Layer 2 of a small transformer language model trained on English Wikipedia (8 layers, counted from 0, width 64).
In attention head 1, each number of a token's query is one row of weights dot the token's vector x. The head spreads its attention over the tokens so far by the softmax of query dot key.

Query weights of the head. A number n stands for (n - 500) times 0.0018.
q0: 562 533 541 363 483 485 519 417 437 578 474 545 351 610 560 570 571 317 563 622 525 527 455 404 464 577 570 484 665 460 552 705 483 506 553 403 538 492 464 576 370 335 385 475 551 445 579 545 446 473 343 552 447 411 514 503 495 456 575 513 500 473 532 478
q1: 386 490 513 597 405 491 536 504 515 424 385 462 651 529 456 474 580 525 589 412 573 365 508 541 619 439 628 502 416 517 385 456 549 488 495 458 521 565 476 497 559 382 547 455 544 356 417 540 534 575 522 539 380 477 443 545 472 435 451 508 483 500 492 523
q2: 428 534 508 578 485 649 439 415 440 511 450 440 609 626 578 418 585 439 633 470 617 491 601 560 523 579 567 453 622 456 437 594 511 622 672 455 548 442 441 506 528 427 542 457 614 348 497 522 582 554 562 460 337 345 505 480 523 448 529 404 509 553 560 506
q3: 345 425 596 557 446 405 585 598 633 508 354 533 677 451 456 472 447 596 645 463 421 547 403 554 639 441 387 564 400 476 444 408 535 499 518 677 415 455 551 478 485 587 629 509 461 536 312 434 571 496 498 580 653 582 364 403 512 410 444 539 541 517 464 440
q4: 497 416 450 469 469 434 444 389 429 558 425 409 509 611 472 541 550 540 508 454 546 383 457 478 571 528 446 488 386 386 516 494 499 548 558 462 549 490 442 604 437 439 373 559 628 383 560 547 464 456 566 358 424 566 591 599 466 434 608 520 449 458 428 519
q5: 470 523 484 371 510 395 577 425 607 552 432 508 464 400 432 498 490 605 493 387 349 484 445 430 428 471 436 563 425 493 553 399 532 395 458 504 398 517 514 439 487 714 437 526 441 523 347 483 575 419 526 415 543 580 523 511 532 430 546 641 478 563 385 599
q6: 455 585 504 562 517 459 563 415 634 620 454 569 492 407 441 556 420 523 496 491 497 480 526 407 574 496 546 515 539 464 536 483 616 410 399 555 586 628 438 481 533 483 503 590 490 441 381 532 440 538 452 463 458 571 364 521 375 331 545 530 571 427 560 648
q7: 491 598 554 568 525 408 604 571 565 525 566 546 488 589 572 468 379 603 457 571 385 531 533 543 478 128 644 709 542 647 437 409 292 345 297 535 349 642 517 410 478 571 600 603 352 486 398 477 367 577 379 750 634 476 458 440 408 381 486 537 531 425 557 578
q8: 491 542 427 616 443 642 355 532 513 567 628 508 454 621 667 523 516 509 498 740 496 534 607 481 663 583 494 669 602 399 726 688 555 616 470 486 700 458 455 602 644 359 467 613 637 551 724 540 316 529 617 359 414 466 401 648 402 525 492 329 645 391 397 394
q9: 396 457 449 361 415 401 487 489 482 580 491 454 348 552 611 457 489 569 604 453 404 540 565 491 537 540 388 498 484 380 549 518 390 570 616 507 469 565 554 647 427 697 458 489 580 514 581 491 507 547 673 430 575 601 534 499 455 500 431 511 619 603 423 479
q10: 499 549 489 387 694 382 643 519 607 565 542 661 527 393 363 509 427 495 354 495 387 619 396 572 494 253 483 532 506 612 611 410 407 499 434 592 488 617 502 435 489 632 621 448 458 596 463 513 557 515 413 595 525 578 504 411 509 600 537 596 480 418 468 484
q11: 490 382 458 313 414 525 443 607 494 549 538 516 304 589 413 615 459 515 498 662 506 448 303 453 702 509 440 505 489 552 321 618 491 570 599 440 565 498 530 479 532 422 590 430 621 638 615 494 481 532 362 515 693 518 437 576 432 487 503 404 464 398 535 524
q12: 473 419 574 253 352 504 368 448 468 549 455 520 478 589 538 487 540 534 518 426 487 395 403 637 574 597 490 683 432 574 343 517 506 608 667 503 463 425 752 519 551 379 597 509 448 485 541 393 476 544 538 450 399 561 590 561 401 503 553 438 489 457 584 497
q13: 476 528 529 655 370 587 418 503 445 393 486 445 600 576 606 624 524 438 448 535 505 453 581 545 475 716 475 634 483 456 527 630 665 451 441 297 518 509 419 552 456 383 331 516 573 434 468 509 419 471 366 475 504 430 368 505 455 501 426 477 437 611 493 471
q14: 529 511 648 482 602 343 556 421 788 335 417 472 583 459 456 422 692 674 265 435 402 641 443 510 345 442 421 603 478 567 678 376 182 484 319 638 558 729 560 333 766 551 593 392 32 537 338 401 602 489 411 531 571 608 656 267 535 517 559 671 378 397 545 691
q15: 468 555 414 539 504 637 485 592 442 521 385 534 393 448 422 465 435 452 519 591 471 568 569 542 477 572 484 478 630 485 421 461 540 574 540 674 523 415 497 462 664 531 521 344 474 535 618 519 526 555 526 451 638 363 502 627 520 646 476 532 476 522 468 406
q16: 283 372 391 338 393 596 380 419 326 715 540 474 334 512 606 608 459 464 597 557 439 471 448 474 580 529 510 424 488 372 525 630 465 497 604 336 555 400 378 645 550 503 457 527 784 428 666 547 504 557 571 394 438 483 511 604 400 503 560 485 697 556 472 283
q17: 531 584 381 512 436 513 541 409 599 483 720 471 689 394 511 516 517 384 560 706 509 630 451 506 481 291 610 307 561 356 488 501 571 528 427 325 535 357 448 477 368 493 472 517 658 384 676 522 673 525 508 461 356 411 476 374 573 509 497 379 437 436 584 485
q18: 461 425 570 603 639 558 407 422 435 420 421 481 370 607 638 429 618 757 428 501 413 314 477 575 507 637 642 538 444 482 646 750 427 434 519 506 460 616 480 520 689 433 661 504 514 465 595 506 349 463 691 438 373 456 492 597 359 375 421 662 478 553 451 515
q19: 397 427 603 355 664 508 516 502 505 390 424 543 468 483 488 525 575 590 425 653 414 538 410 453 522 544 466 381 416 524 448 423 326 484 483 495 588 603 578 488 531 620 505 536 403 686 609 607 530 491 676 577 521 428 491 490 647 528 544 503 498 404 509 481
q20: 452 528 441 562 486 617 609 505 666 354 567 503 535 573 500 501 336 467 390 447 649 426 454 415 385 302 518 557 462 254 611 617 522 655 288 570 499 539 402 503 539 430 570 386 481 498 453 581 606 578 703 688 375 479 323 558 346 488 497 461 464 518 553 440
q21: 574 544 466 451 672 454 657 541 637 409 382 602 401 481 502 530 513 589 499 518 430 563 495 533 598 509 549 550 572 538 500 440 351 407 551 457 581 409 507 503 709 788 551 502 540 594 614 442 460 632 462 692 746 495 546 517 578 368 517 640 498 555 455 399
q22: 430 394 490 433 567 652 467 528 427 750 466 554 390 349 340 467 546 557 511 438 497 462 504 440 680 419 537 550 522 474 338 476 486 511 560 245 402 472 456 487 543 484 482 493 549 465 572 470 525 501 479 468 652 635 364 534 448 604 628 417 664 532 431 428
q23: 388 522 414 444 601 524 518 373 394 572 551 526 264 438 438 663 307 474 455 467 380 510 395 579 466 579 639 500 431 524 460 568 565 281 596 452 616 566 593 604 546 508 528 545 522 360 510 613 475 396 592 222 416 392 551 510 351 576 470 488 451 545 377 558
q24: 450 517 431 732 456 489 425 652 619 509 651 578 556 546 366 372 594 648 267 450 626 449 632 503 419 435 462 539 631 411 659 417 349 614 364 513 494 427 223 366 766 489 397 224 461 415 390 258 521 580 405 565 599 547 392 415 501 486 716 498 547 486 484 565
q25: 467 583 444 476 467 450 571 472 349 655 432 432 353 593 569 262 604 498 627 493 560 402 399 504 668 496 376 508 631 411 679 639 521 372 588 548 507 537 600 551 459 461 478 514 503 356 380 595 513 508 330 437 533 605 605 357 427 476 504 393 412 621 549 617
q26: 507 485 482 355 583 404 620 472 398 548 455 616 436 379 389 488 573 649 427 600 296 707 392 529 550 499 377 401 480 537 478 635 240 465 623 576 486 553 483 514 612 555 630 403 402 559 478 515 604 716 387 507 617 454 633 337 582 589 623 574 329 538 526 559
q27: 619 568 473 413 683 344 651 432 569 410 425 622 422 511 569 455 509 532 616 519 410 382 565 400 457 551 442 509 533 407 666 433 592 369 441 576 493 510 596 440 411 459 578 569 404 628 620 717 467 425 741 597 500 568 608 556 655 393 427 410 600 504 539 527
q28: 478 446 528 457 478 408 561 451 385 354 417 491 389 252 461 456 649 444 571 474 516 479 376 589 612 635 456 422 405 523 498 454 421 418 617 560 443 580 591 570 306 491 489 410 458 448 459 518 398 548 380 485 385 493 526 255 354 595 491 557 457 522 624 496
q29: 494 437 445 280 673 515 458 321 479 557 494 446 405 493 564 581 492 339 566 486 516 467 408 518 452 492 604 527 456 439 463 524 410 470 478 360 495 336 525 534 390 556 568 685 441 491 579 633 473 540 529 553 489 594 507 408 556 539 535 503 546 443 529 430
q30: 355 423 595 387 623 248 556 491 414 431 374 515 305 551 624 513 594 603 582 350 423 445 510 337 540 617 530 434 479 526 529 493 459 489 527 330 521 541 578 434 457 437 548 605 424 601 606 426 438 569 642 604 410 658 477 612 512 517 551 533 512 421 465 547
q31: 460 450 427 388 519 725 482 535 427 587 478 589 493 600 508 365 710 673 310 578 392 600 416 471 507 541 458 509 576 520 591 667 430 539 493 496 570 553 346 403 782 560 328 356 448 653 567 546 498 589 425 374 698 345 334 358 627 478 639 505 448 483 577 573

Each question shows a short text with each token's key, already scaled and adjusted for position as the last token sees it. A number n stands for (n - 500) times 0.0021.

Then comes the last token's vector x. A number n stands for (n - 500) times 0.01.

0 " G": 446 371 454 429 561 485 501 518 498 443 380 600 549 586 409 573 631 719 347 596 460 650 447 503 376 361 525 585 660 428 584 439
1 "ER": 700 472 668 429 598 390 461 482 566 404 415 626 471 628 405 495 686 643 487 544 476 691 548 702 542 412 405 595 622 350 714 389
2 ";": 509 549 603 319 520 505 348 371 303 499 330 675 570 614 439 561 843 617 374 774 418 545 592 492 505 422 646 509 637 478 610 501
3 " ITA": 444 608 554 567 539 463 466 491 505 375 424 619 462 700 451 580 655 688 396 516 499 698 533 684 566 331 378 673 498 365 646 405
4 ";": 444 481 711 490 522 517 390 323 308 464 313 663 563 625 427 584 859 619 367 769 406 542 594 504 529 426 651 504 640 479 616 509
x: 469 458 358 409 520 554 472 454 369 484 550 492 593 419 455 526 461 419 511 506 582 600 412 431 425 488 462 485 438 491 533 532 631 533 474 509 535 492 536 478 510 471 326 589 508 504 475 624 812 505 397 415 489 362 433 451 612 534 450 507 475 466 522 523
Which token does the last token look at most, and with what share of its attention? 4 ";", with about 50%

0 " N": 437 286 451 325 431 368 477 526 670 361 377 733 577 648 460 504 645 571 467 694 467 709 388 501 299 348 688 452 613 476 577 463
1 "E": 657 427 565 416 498 428 494 523 557 358 418 693 434 678 492 466 625 592 465 538 481 667 591 685 451 420 654 490 629 445 566 373
2 "D": 594 615 686 540 606 383 521 451 637 401 427 648 511 654 426 446 684 603 465 563 468 693 464 642 528 445 543 552 725 412 581 403
3 ";": 462 549 688 388 527 504 366 352 304 484 327 677 568 615 441 554 843 611 376 782 415 548 588 498 497 423 657 502 641 480 624 513
4 " G": 436 608 599 518 553 570 489 465 459 424 350 618 568 598 445 594 683 754 323 588 393 649 476 513 374 368 551 609 642 446 550 496
x: 365 432 473 547 406 454 406 480 508 476 529 558 484 454 427 460 437 487 718 472 439 551 483 487 363 464 439 444 508 532 605 348 597 568 409 443 545 545 449 410 489 528 350 521 544 471 576 475 485 412 534 507 530 604 373 552 343 502 587 533 547 421 468 564
Which two tokens does the last token look at most, in order? 4 " G", 2 "D"

0 "201": 529 241 493 366 498 310 547 484 610 414 436 752 519 708 376 611 849 606 498 512 314 476 664 548 340 580 577 593 418 574 671 630
1 "4": 755 507 532 373 471 370 536 574 588 413 424 733 504 715 353 439 857 554 430 636 387 495 619 667 293 518 615 462 564 518 650 492
2 ":": 627 554 653 292 530 392 398 342 370 385 345 743 574 607 425 720 897 675 337 803 339 483 562 592 513 425 657 602 639 430 602 520
3 " Mot": 549 604 562 446 489 415 453 520 578 486 378 709 598 602 455 614 650 631 277 600 420 562 549 500 453 384 566 532 473 410 615 559
4 "o": 457 539 577 468 539 487 486 595 551 506 415 688 570 576 383 561 736 608 328 721 393 538 467 550 295 332 464 532 503 457 688 410
x: 535 440 572 508 392 541 519 356 535 612 467 495 468 476 532 441 511 499 586 542 551 571 475 542 468 422 630 589 654 412 446 483 476 537 322 399 427 331 509 547 477 492 482 626 546 582 567 563 570 517 585 550 480 298 411 427 549 476 590 498 525 565 433 438
Which two tokens does the last token look at most, in order? 0 "201", 1 "4"

0 ",": 407 325 356 316 289 454 349 462 317 388 411 683 537 686 498 648 836 611 373 776 419 534 588 532 415 324 634 444 590 610 523 442
1 " ra": 516 433 511 387 553 489 591 448 541 454 431 588 541 574 452 578 718 588 311 625 467 558 500 415 406 532 549 513 534 583 573 410
2 "ces": 464 530 514 493 427 455 529 542 482 455 504 614 440 766 451 481 756 562 376 636 503 439 428 580 475 449 561 509 570 545 357 436
3 " in": 598 566 701 348 421 424 326 350 369 395 359 613 578 652 530 765 813 647 310 750 517 503 527 598 408 394 612 464 471 689 378 472
4 " it": 420 636 643 503 572 365 460 494 664 521 332 620 620 624 472 699 732 575 444 619 561 481 391 529 349 337 578 479 369 422 373 547
x: 578 496 394 569 486 516 587 552 441 770 498 466 479 518 461 567 535 436 560 478 525 498 567 548 617 487 471 511 584 625 324 559 544 492 399 446 438 339 450 568 529 503 383 433 580 545 472 626 661 518 414 549 529 638 528 544 518 600 585 448 427 504 509 485
Which token does the last token look at most, and with what share of its attention? 3 " in", with about 60%

0 ";": 532 471 388 317 518 505 315 421 292 529 346 667 553 627 428 577 845 623 362 779 426 531 593 487 492 416 645 508 636 482 604 504
1 " G": 582 397 505 396 576 517 475 490 446 429 367 611 551 606 430 599 680 750 322 588 406 637 473 516 374 366 542 607 645 441 564 489
2 "ER": 628 662 707 502 636 421 437 440 529 388 406 635 462 655 415 530 744 665 474 553 427 677 561 722 558 408 420 600 616 353 705 429
3 ";": 466 533 679 388 520 511 365 348 303 484 324 665 561 620 434 568 850 620 366 776 411 540 594 493 505 419 646 510 638 478 611 498
4 " ITA": 380 511 517 582 544 475 466 489 509 375 421 616 455 702 450 580 655 690 394 515 499 696 537 682 567 329 376 674 496 364 648 405
x: 364 434 527 370 464 506 599 318 402 406 475 396 549 423 493 417 531 439 602 560 509 520 575 442 457 602 433 572 553 423 428 456 558 551 441 513 389 403 475 377 488 407 487 558 457 523 542 563 560 592 544 426 457 567 460 583 368 612 616 438 540 561 506 586
Which two tokens does the last token look at most, in order? 3 ";", 0 ";"

0 "|---|---|---|---": 529 491 435 442 583 529 543 462 316 461 482 371 539 558 504 412 659 685 416 488 454 487 475 440 622 637 645 493 572 678 416 575
1 "|---|---|---|---|---|---|": 661 598 527 405 566 453 472 537 538 473 408 518 519 616 352 650 977 654 350 599 337 380 496 464 361 632 643 493 545 483 540 776
2 "\n": 631 554 569 329 608 498 450 413 323 341 380 540 710 529 454 500 899 776 413 655 469 503 483 553 343 556 654 604 588 677 623 564
3 "|": 426 424 489 516 485 635 423 325 416 502 370 487 698 426 418 723 745 665 250 672 531 598 488 500 498 613 706 495 463 591 448 701
4 " 2008": 376 570 581 482 576 407 545 487 661 442 469 569 494 634 365 585 676 535 447 481 479 438 597 474 309 646 476 631 361 517 675 615
x: 499 502 464 538 393 536 411 339 383 616 352 470 459 532 531 612 506 531 504 455 580 404 617 498 481 478 424 510 593 425 518 603 598 475 607 522 581 501 473 542 492 468 543 439 486 524 529 622 597 619 534 360 384 541 437 588 484 425 517 397 556 564 601 602
To which token does the last token give the most attention? 1 "|---|---|---|---|---|---|"

0 "ained": 573 504 527 457 460 475 477 447 425 459 399 621 520 613 481 644 705 570 438 687 555 595 481 407 395 456 602 417 445 540 254 567
1 " curr": 477 508 485 500 507 507 499 500 507 460 463 509 612 485 440 595 646 601 492 406 541 490 507 378 571 600 619 348 437 617 350 608
2 "ency": 455 543 540 476 509 438 515 521 603 558 422 625 516 662 413 584 716 515 382 584 499 430 572 494 377 525 522 515 430 581 435 455
3 " with": 509 563 674 411 444 397 358 390 336 426 357 629 573 676 550 615 682 619 392 783 554 521 504 502 434 447 622 445 545 622 411 482
4 " the": 493 591 612 456 476 527 468 353 358 563 333 520 571 616 517 738 718 707 285 735 503 489 517 524 434 399 558 543 422 609 391 543
x: 468 429 481 495 330 479 549 531 467 531 443 348 502 530 466 482 537 442 561 431 644 568 559 588 466 531 494 405 639 456 474 405 511 469 503 537 485 464 478 519 526 537 400 448 514 477 503 386 875 509 459 488 482 464 471 464 529 499 476 547 458 565 551 542
To which token does the last token give the most attention? 4 " the"

0 "ink": 493 520 532 480 524 474 481 530 587 490 465 578 459 549 435 586 538 581 446 606 487 520 416 436 449 409 487 445 625 440 440 494
1 "ers.": 544 556 543 292 584 518 335 531 285 518 413 492 444 588 497 463 725 682 404 648 500 476 592 612 474 566 529 490 507 558 453 496
2 "\n": 634 515 542 317 587 511 434 477 277 365 410 447 659 480 486 390 778 762 474 597 487 468 497 545 388 525 554 634 559 630 594 519
3 "\n": 561 624 623 361 581 529 442 467 292 349 414 437 657 485 485 392 777 759 474 593 490 462 494 545 387 531 546 641 562 630 595 520
4 "In": 461 659 636 488 503 389 374 470 504 404 433 515 580 571 643 686 655 659 352 655 556 551 409 523 294 408 531 573 409 574 417 595
x: 529 642 550 661 428 551 496 560 576 541 540 277 575 524 472 459 521 469 622 441 505 436 630 487 609 532 408 533 470 478 359 463 581 424 436 524 455 391 480 407 505 514 417 535 586 378 406 549 665 549 474 528 589 549 638 535 519 520 473 479 433 437 545 474
To which token does the last token give the most attention? 0 "ink"

0 "201": 529 241 493 366 498 310 547 484 610 414 436 752 519 708 376 611 849 606 498 512 314 476 664 548 340 580 577 593 418 574 671 630
1 "3": 750 491 555 353 465 343 546 552 575 405 435 761 501 733 360 462 851 532 418 618 384 471 642 675 300 544 593 495 541 526 650 495
2 ":": 624 554 654 292 530 394 396 343 368 387 345 747 574 607 425 722 898 676 335 803 335 484 564 590 511 425 660 601 637 432 602 521
3 " Mot": 550 604 563 446 490 415 451 519 576 487 377 709 597 602 455 615 651 632 275 601 419 562 551 502 452 381 564 533 471 409 615 558
4 "o": 456 541 579 466 538 485 485 596 550 504 415 690 569 578 384 561 735 609 327 720 393 538 470 552 296 330 464 534 502 458 689 408
x: 532 440 574 508 391 542 519 355 534 610 468 494 467 476 531 441 511 497 588 543 550 570 473 543 468 425 631 589 655 412 448 483 476 534 322 399 426 332 509 545 477 494 483 624 547 583 569 563 570 517 584 550 479 296 410 427 549 476 589 498 524 566 432 435
To which token does the last token give the most attention? 0 "201"

0 " 0": 547 364 461 526 468 482 586 560 607 446 457 727 623 653 351 581 768 592 401 523 558 547 567 491 297 497 704 455 510 480 601 631
1 " |": 583 651 570 323 622 542 345 316 350 551 318 515 513 619 425 599 948 605 239 758 307 442 592 575 449 534 621 562 672 437 617 649
2 " 0": 635 616 462 435 488 471 503 554 550 438 440 738 607 681 373 632 813 651 344 518 483 510 587 511 313 473 689 515 468 481 618 678
3 " |": 327 516 689 466 587 588 401 284 354 529 318 505 501 624 421 597 949 603 239 753 299 438 598 578 450 525 617 560 679 429 622 639
4 " 0": 338 577 536 432 503 467 488 554 557 445 425 736 600 685 373 629 811 654 343 517 481 511 590 509 312 470 688 516 466 480 619 676
x: 410 423 523 483 495 624 348 445 342 705 484 494 495 497 529 529 402 454 597 568 592 519 420 511 528 589 469 399 450 424 550 569 654 503 461 465 427 637 447 489 532 565 457 530 575 365 564 589 439 463 551 405 436 541 508 570 519 439 575 474 535 560 479 402
Which token does the last token look at most, and with what share of its attention? 1 " |", with about 60%

0 " respect": 472 384 484 416 403 446 430 520 604 469 479 572 511 618 489 670 625 511 499 461 511 478 493 437 440 549 611 385 393 503 387 613
1 "ively": 551 413 475 383 442 426 498 551 543 407 396 757 523 575 453 551 622 504 430 762 603 597 430 449 270 342 575 333 493 492 513 458
2 ".": 520 567 670 318 608 487 337 489 336 474 375 527 464 579 476 430 764 675 415 675 431 457 600 624 439 543 517 523 555 539 516 442
3 "\n": 553 623 629 367 583 525 443 461 297 348 393 462 676 478 477 392 786 764 468 606 482 482 500 548 386 524 565 640 568 633 604 497
4 "\n": 427 610 671 446 572 543 454 453 312 335 398 449 676 480 477 394 781 759 470 601 490 477 496 545 390 531 555 645 572 632 604 497
x: 499 713 584 580 473 558 519 512 612 543 493 442 363 476 317 482 376 536 546 528 528 456 379 494 486 383 492 469 608 470 479 565 551 471 532 480 461 419 495 369 511 470 545 473 554 398 488 528 606 424 514 412 524 414 430 483 434 504 469 530 397 463 492 689
Which two tokens does the last token look at most, in order? 0 " respect", 2 "."

0 "\"": 474 378 436 375 541 390 424 526 380 395 377 721 561 595 487 481 836 778 458 661 326 494 567 590 561 376 512 630 391 417 570 473
1 " to": 563 310 440 270 369 439 386 440 397 377 368 573 576 649 511 599 747 569 373 757 561 507 445 505 465 362 515 437 561 595 481 421
2 " the": 629 472 524 350 465 531 438 397 354 544 324 517 545 630 516 723 746 703 281 744 504 528 526 527 426 386 554 529 444 613 384 506
3 " more": 636 628 587 318 483 378 420 524 519 434 391 602 488 551 506 636 707 578 403 749 435 550 427 430 393 394 616 390 408 588 407 478
4 " ne": 463 578 584 527 563 488 506 439 625 507 423 620 501 636 442 640 611 579 338 443 475 459 526 510 480 586 575 580 391 520 453 402
x: 375 521 321 554 627 474 519 581 558 433 573 579 553 489 471 451 410 498 582 389 514 526 624 621 497 548 578 573 568 262 485 482 667 606 501 528 448 441 493 423 494 511 433 367 565 535 386 489 483 571 504 460 554 649 432 508 516 451 499 390 501 506 508 472
To which token does the last token give the most attention? 4 " ne"

0 " 1980": 541 250 504 353 437 339 457 510 606 406 425 687 444 676 390 562 775 599 483 491 252 542 635 576 375 504 552 572 359 538 611 493
1 "–8": 715 547 584 495 545 461 493 521 492 446 414 622 406 725 285 548 830 609 461 461 387 532 677 555 444 581 575 408 554 526 498 638
2 "1,": 809 553 635 288 383 247 397 415 450 351 439 723 562 714 491 612 864 529 430 785 357 521 497 629 315 385 736 471 623 600 573 564
3 " eight": 494 674 542 491 499 359 448 544 577 490 402 626 536 573 458 590 717 624 409 659 411 669 595 465 400 428 623 337 552 572 430 604
4 " points": 357 677 567 417 508 310 528 621 645 444 472 655 523 786 362 572 795 618 441 620 568 492 426 483 466 471 648 385 484 546 493 552
x: 509 459 494 368 581 563 539 455 442 644 701 458 497 412 610 480 360 482 551 592 596 629 544 567 576 527 543 530 642 421 399 477 541 443 525 512 339 410 485 464 557 457 496 562 560 551 447 450 560 583 465 509 439 533 427 483 489 391 692 518 560 540 495 377
Which two tokens does the last token look at most, in order? 1 "–8", 0 " 1980"

0 ";": 532 471 388 317 518 505 315 421 292 529 346 667 553 627 428 577 845 623 362 779 426 531 593 487 492 416 645 508 636 482 604 504
1 " R": 568 409 534 330 545 393 500 449 541 368 375 643 567 699 421 615 892 655 375 654 297 544 449 485 375 404 612 603 593 457 602 487
2 "2": 588 658 605 392 518 402 466 530 513 423 401 693 457 708 347 455 798 548 417 648 391 469 636 671 340 493 541 489 579 502 588 435
3 ";": 465 542 680 378 516 509 362 354 297 479 328 657 550 633 428 572 851 619 366 777 418 536 592 502 503 420 650 506 640 481 613 503
4 " R": 446 601 674 525 608 453 517 447 565 375 360 637 559 706 418 620 893 664 371 658 299 544 450 486 378 402 616 603 593 459 600 491
x: 431 470 502 472 513 535 280 516 565 523 461 424 503 370 471 463 437 493 539 593 466 447 455 451 278 524 485 523 606 437 525 408 589 470 395 409 487 427 461 525 452 542 348 515 541 512 463 532 578 448 543 480 513 618 485 557 466 507 654 417 479 620 488 493
Which token does the last token look at most, and with what share of its attention? 0 ";", with about 30%

0 " ph": 486 444 563 373 558 429 460 369 675 514 359 730 675 492 379 529 604 549 370 450 379 581 619 471 411 630 596 497 551 674 514 462
1 "il": 559 545 598 406 580 484 421 457 537 497 426 561 516 552 495 654 777 579 325 616 267 660 462 590 297 503 572 589 557 583 525 517
2 "os": 524 582 650 410 575 402 495 438 599 426 440 621 503 658 431 523 836 504 403 703 338 594 351 614 355 415 550 616 734 555 574 326
3 "op": 432 422 573 521 583 456 579 449 654 516 400 600 554 607 421 529 762 496 383 604 417 459 413 473 290 564 601 558 742 521 352 429
4 "her": 552 375 539 517 535 493 566 470 545 478 408 591 414 652 355 610 735 568 328 695 340 574 498 390 403 483 581 594 729 511 481 408
x: 387 493 498 427 446 569 397 479 541 511 704 535 653 548 547 644 609 412 417 534 554 369 394 384 466 463 592 524 518 521 528 532 460 445 441 506 543 481 498 522 518 577 459 588 536 563 494 482 707 466 560 531 483 530 346 471 486 577 390 413 531 418 452 465
Which two tokens does the last token look at most, in order? 0 " ph", 2 "os"

0 " b": 503 417 486 447 619 474 503 502 589 594 428 466 500 528 412 482 686 584 345 507 406 475 488 532 405 545 510 539 565 485 569 448
1 "old": 535 436 494 480 548 501 476 540 535 556 412 478 461 552 394 498 593 604 497 692 375 617 357 469 415 391 488 584 658 551 529 363
2 " indic": 402 488 625 436 551 502 395 437 465 551 368 628 608 510 506 724 778 680 266 738 372 602 430 366 390 489 699 476 500 544 385 528
3 "ate": 488 515 610 515 553 490 481 466 533 517 431 666 483 641 467 493 634 582 359 643 476 524 551 480 323 564 524 459 529 615 475 488
4 " p": 430 546 583 525 607 443 464 520 652 606 357 652 533 571 425 526 613 635 385 529 354 430 454 490 476 489 665 544 567 403 350 523
x: 349 502 476 536 360 483 493 569 636 492 433 610 467 512 566 425 402 446 512 552 476 462 521 432 642 431 542 478 508 511 551 426 523 539 376 374 479 474 471 586 526 503 371 395 574 540 543 473 666 486 387 448 527 684 496 570 460 470 545 500 502 418 423 375
Which token does the last token look at most, and with what share of its attention? 0 " b", with about 30%

0 ";": 532 471 388 317 518 505 315 421 292 529 346 667 553 627 428 577 845 623 362 779 426 531 593 487 492 416 645 508 636 482 604 504
1 " ITA": 622 505 577 484 511 451 464 506 482 373 433 621 461 709 447 584 660 689 390 515 501 691 541 685 570 329 376 673 497 365 652 401
2 " 11": 686 667 549 412 450 426 386 558 492 443 404 733 536 631 411 593 770 636 386 494 427 609 768 516 370 482 590 387 453 531 637 635
3 ";": 450 538 674 393 529 517 369 341 313 481 324 658 558 625 417 584 856 613 369 766 413 532 591 504 526 436 648 496 645 476 622 516
4 " ITA": 378 509 519 580 543 477 465 484 504 372 418 621 455 708 446 589 663 692 388 519 498 694 540 685 570 329 381 671 498 367 653 407
x: 365 433 531 368 464 503 598 316 397 405 481 395 548 421 492 419 531 440 605 564 515 525 573 444 450 608 431 570 555 420 435 456 556 549 442 516 387 404 478 374 487 411 489 558 460 523 544 566 555 593 542 428 454 565 464 578 370 614 610 437 537 562 502 580
Which token does the last token look at most, and with what share of its attention? 3 ";", with about 60%

0 "s": 497 495 401 474 432 487 536 547 548 507 465 659 491 724 374 475 759 544 365 734 480 469 384 405 367 451 634 512 649 509 446 432
1 "'": 558 399 503 321 546 458 469 512 363 464 325 637 508 649 447 391 745 689 397 796 374 623 559 552 337 353 578 523 615 502 517 362
2 " F": 660 518 526 413 577 446 440 514 538 483 383 605 545 679 415 572 722 739 330 577 354 592 465 514 368 409 609 641 542 441 576 567
3 "rag": 451 410 519 448 495 627 505 614 465 621 484 397 449 556 401 434 601 512 333 614 586 590 428 435 426 523 466 524 648 524 520 377
4 "ment": 480 479 545 476 548 455 548 628 687 621 369 633 523 654 429 425 642 505 453 640 535 515 479 397 361 430 620 493 593 428 451 388
x: 486 437 381 423 580 592 592 561 529 635 538 469 509 482 518 567 443 488 391 519 466 464 554 396 580 462 544 521 552 478 463 485 604 515 495 452 486 423 446 451 486 528 468 528 489 597 595 514 763 535 564 602 320 510 340 512 486 453 561 580 509 592 394 382
To which token does the last token give the most attention? 2 " F"

0 "OR": 601 371 591 383 562 408 477 511 561 408 413 683 490 678 451 467 656 655 418 557 498 737 572 680 510 362 414 614 586 357 714 393
1 ";": 542 519 498 284 522 500 332 391 298 508 336 680 568 622 440 562 849 616 368 783 417 545 590 495 500 416 655 509 642 483 610 497
2 " F": 623 516 539 416 585 463 421 489 513 468 371 628 554 694 425 589 739 746 299 601 337 592 464 535 360 394 614 643 555 458 572 567
3 "RA": 477 706 673 530 583 385 471 478 531 322 423 680 452 737 489 560 725 646 449 538 440 676 583 750 556 373 434 663 551 398 697 423
4 ";": 449 489 718 484 518 513 385 333 300 464 319 663 559 629 436 568 853 620 365 778 410 541 594 502 510 420 656 510 638 481 616 503
x: 464 460 356 408 522 567 470 453 374 478 553 488 599 420 463 529 451 423 508 499 573 592 411 430 428 485 470 490 442 488 522 525 635 532 480 502 537 490 531 473 504 481 324 580 505 497 475 616 816 502 400 407 490 357 423 450 618 531 459 517 480 465 532 518
Which two tokens does the last token look at most, in order? 2 " F", 4 ";"

0 "US": 556 373 520 369 491 374 499 431 559 308 428 733 511 720 408 587 691 639 432 550 483 675 587 655 575 377 417 672 556 347 734 442
1 " 23": 778 486 568 407 492 428 395 566 529 490 407 760 577 620 412 604 825 587 382 527 420 636 694 606 324 483 568 384 403 535 664 628
2 ";": 510 580 606 325 542 504 347 360 315 491 327 678 571 632 417 587 866 607 370 768 416 538 580 525 525 448 657 488 642 482 622 530
3 " M": 540 595 646 391 564 460 470 427 563 371 352 676 512 716 355 619 757 676 328 627 339 538 492 508 404 413 645 621 646 505 627 447
4 "A": 304 602 675 610 620 524 500 421 563 327 365 673 495 711 511 537 733 642 349 608 462 687 523 791 416 438 622 570 635 497 568 428
x: 373 499 442 404 479 541 499 393 369 427 630 492 491 456 501 455 382 444 512 545 521 532 560 503 529 539 374 456 451 402 466 521 494 571 454 502 609 286 448 285 408 514 520 450 503 496 600 442 461 509 549 515 476 794 451 563 479 557 557 536 530 471 581 514
To which token does the last token give the most attention? 2 ";"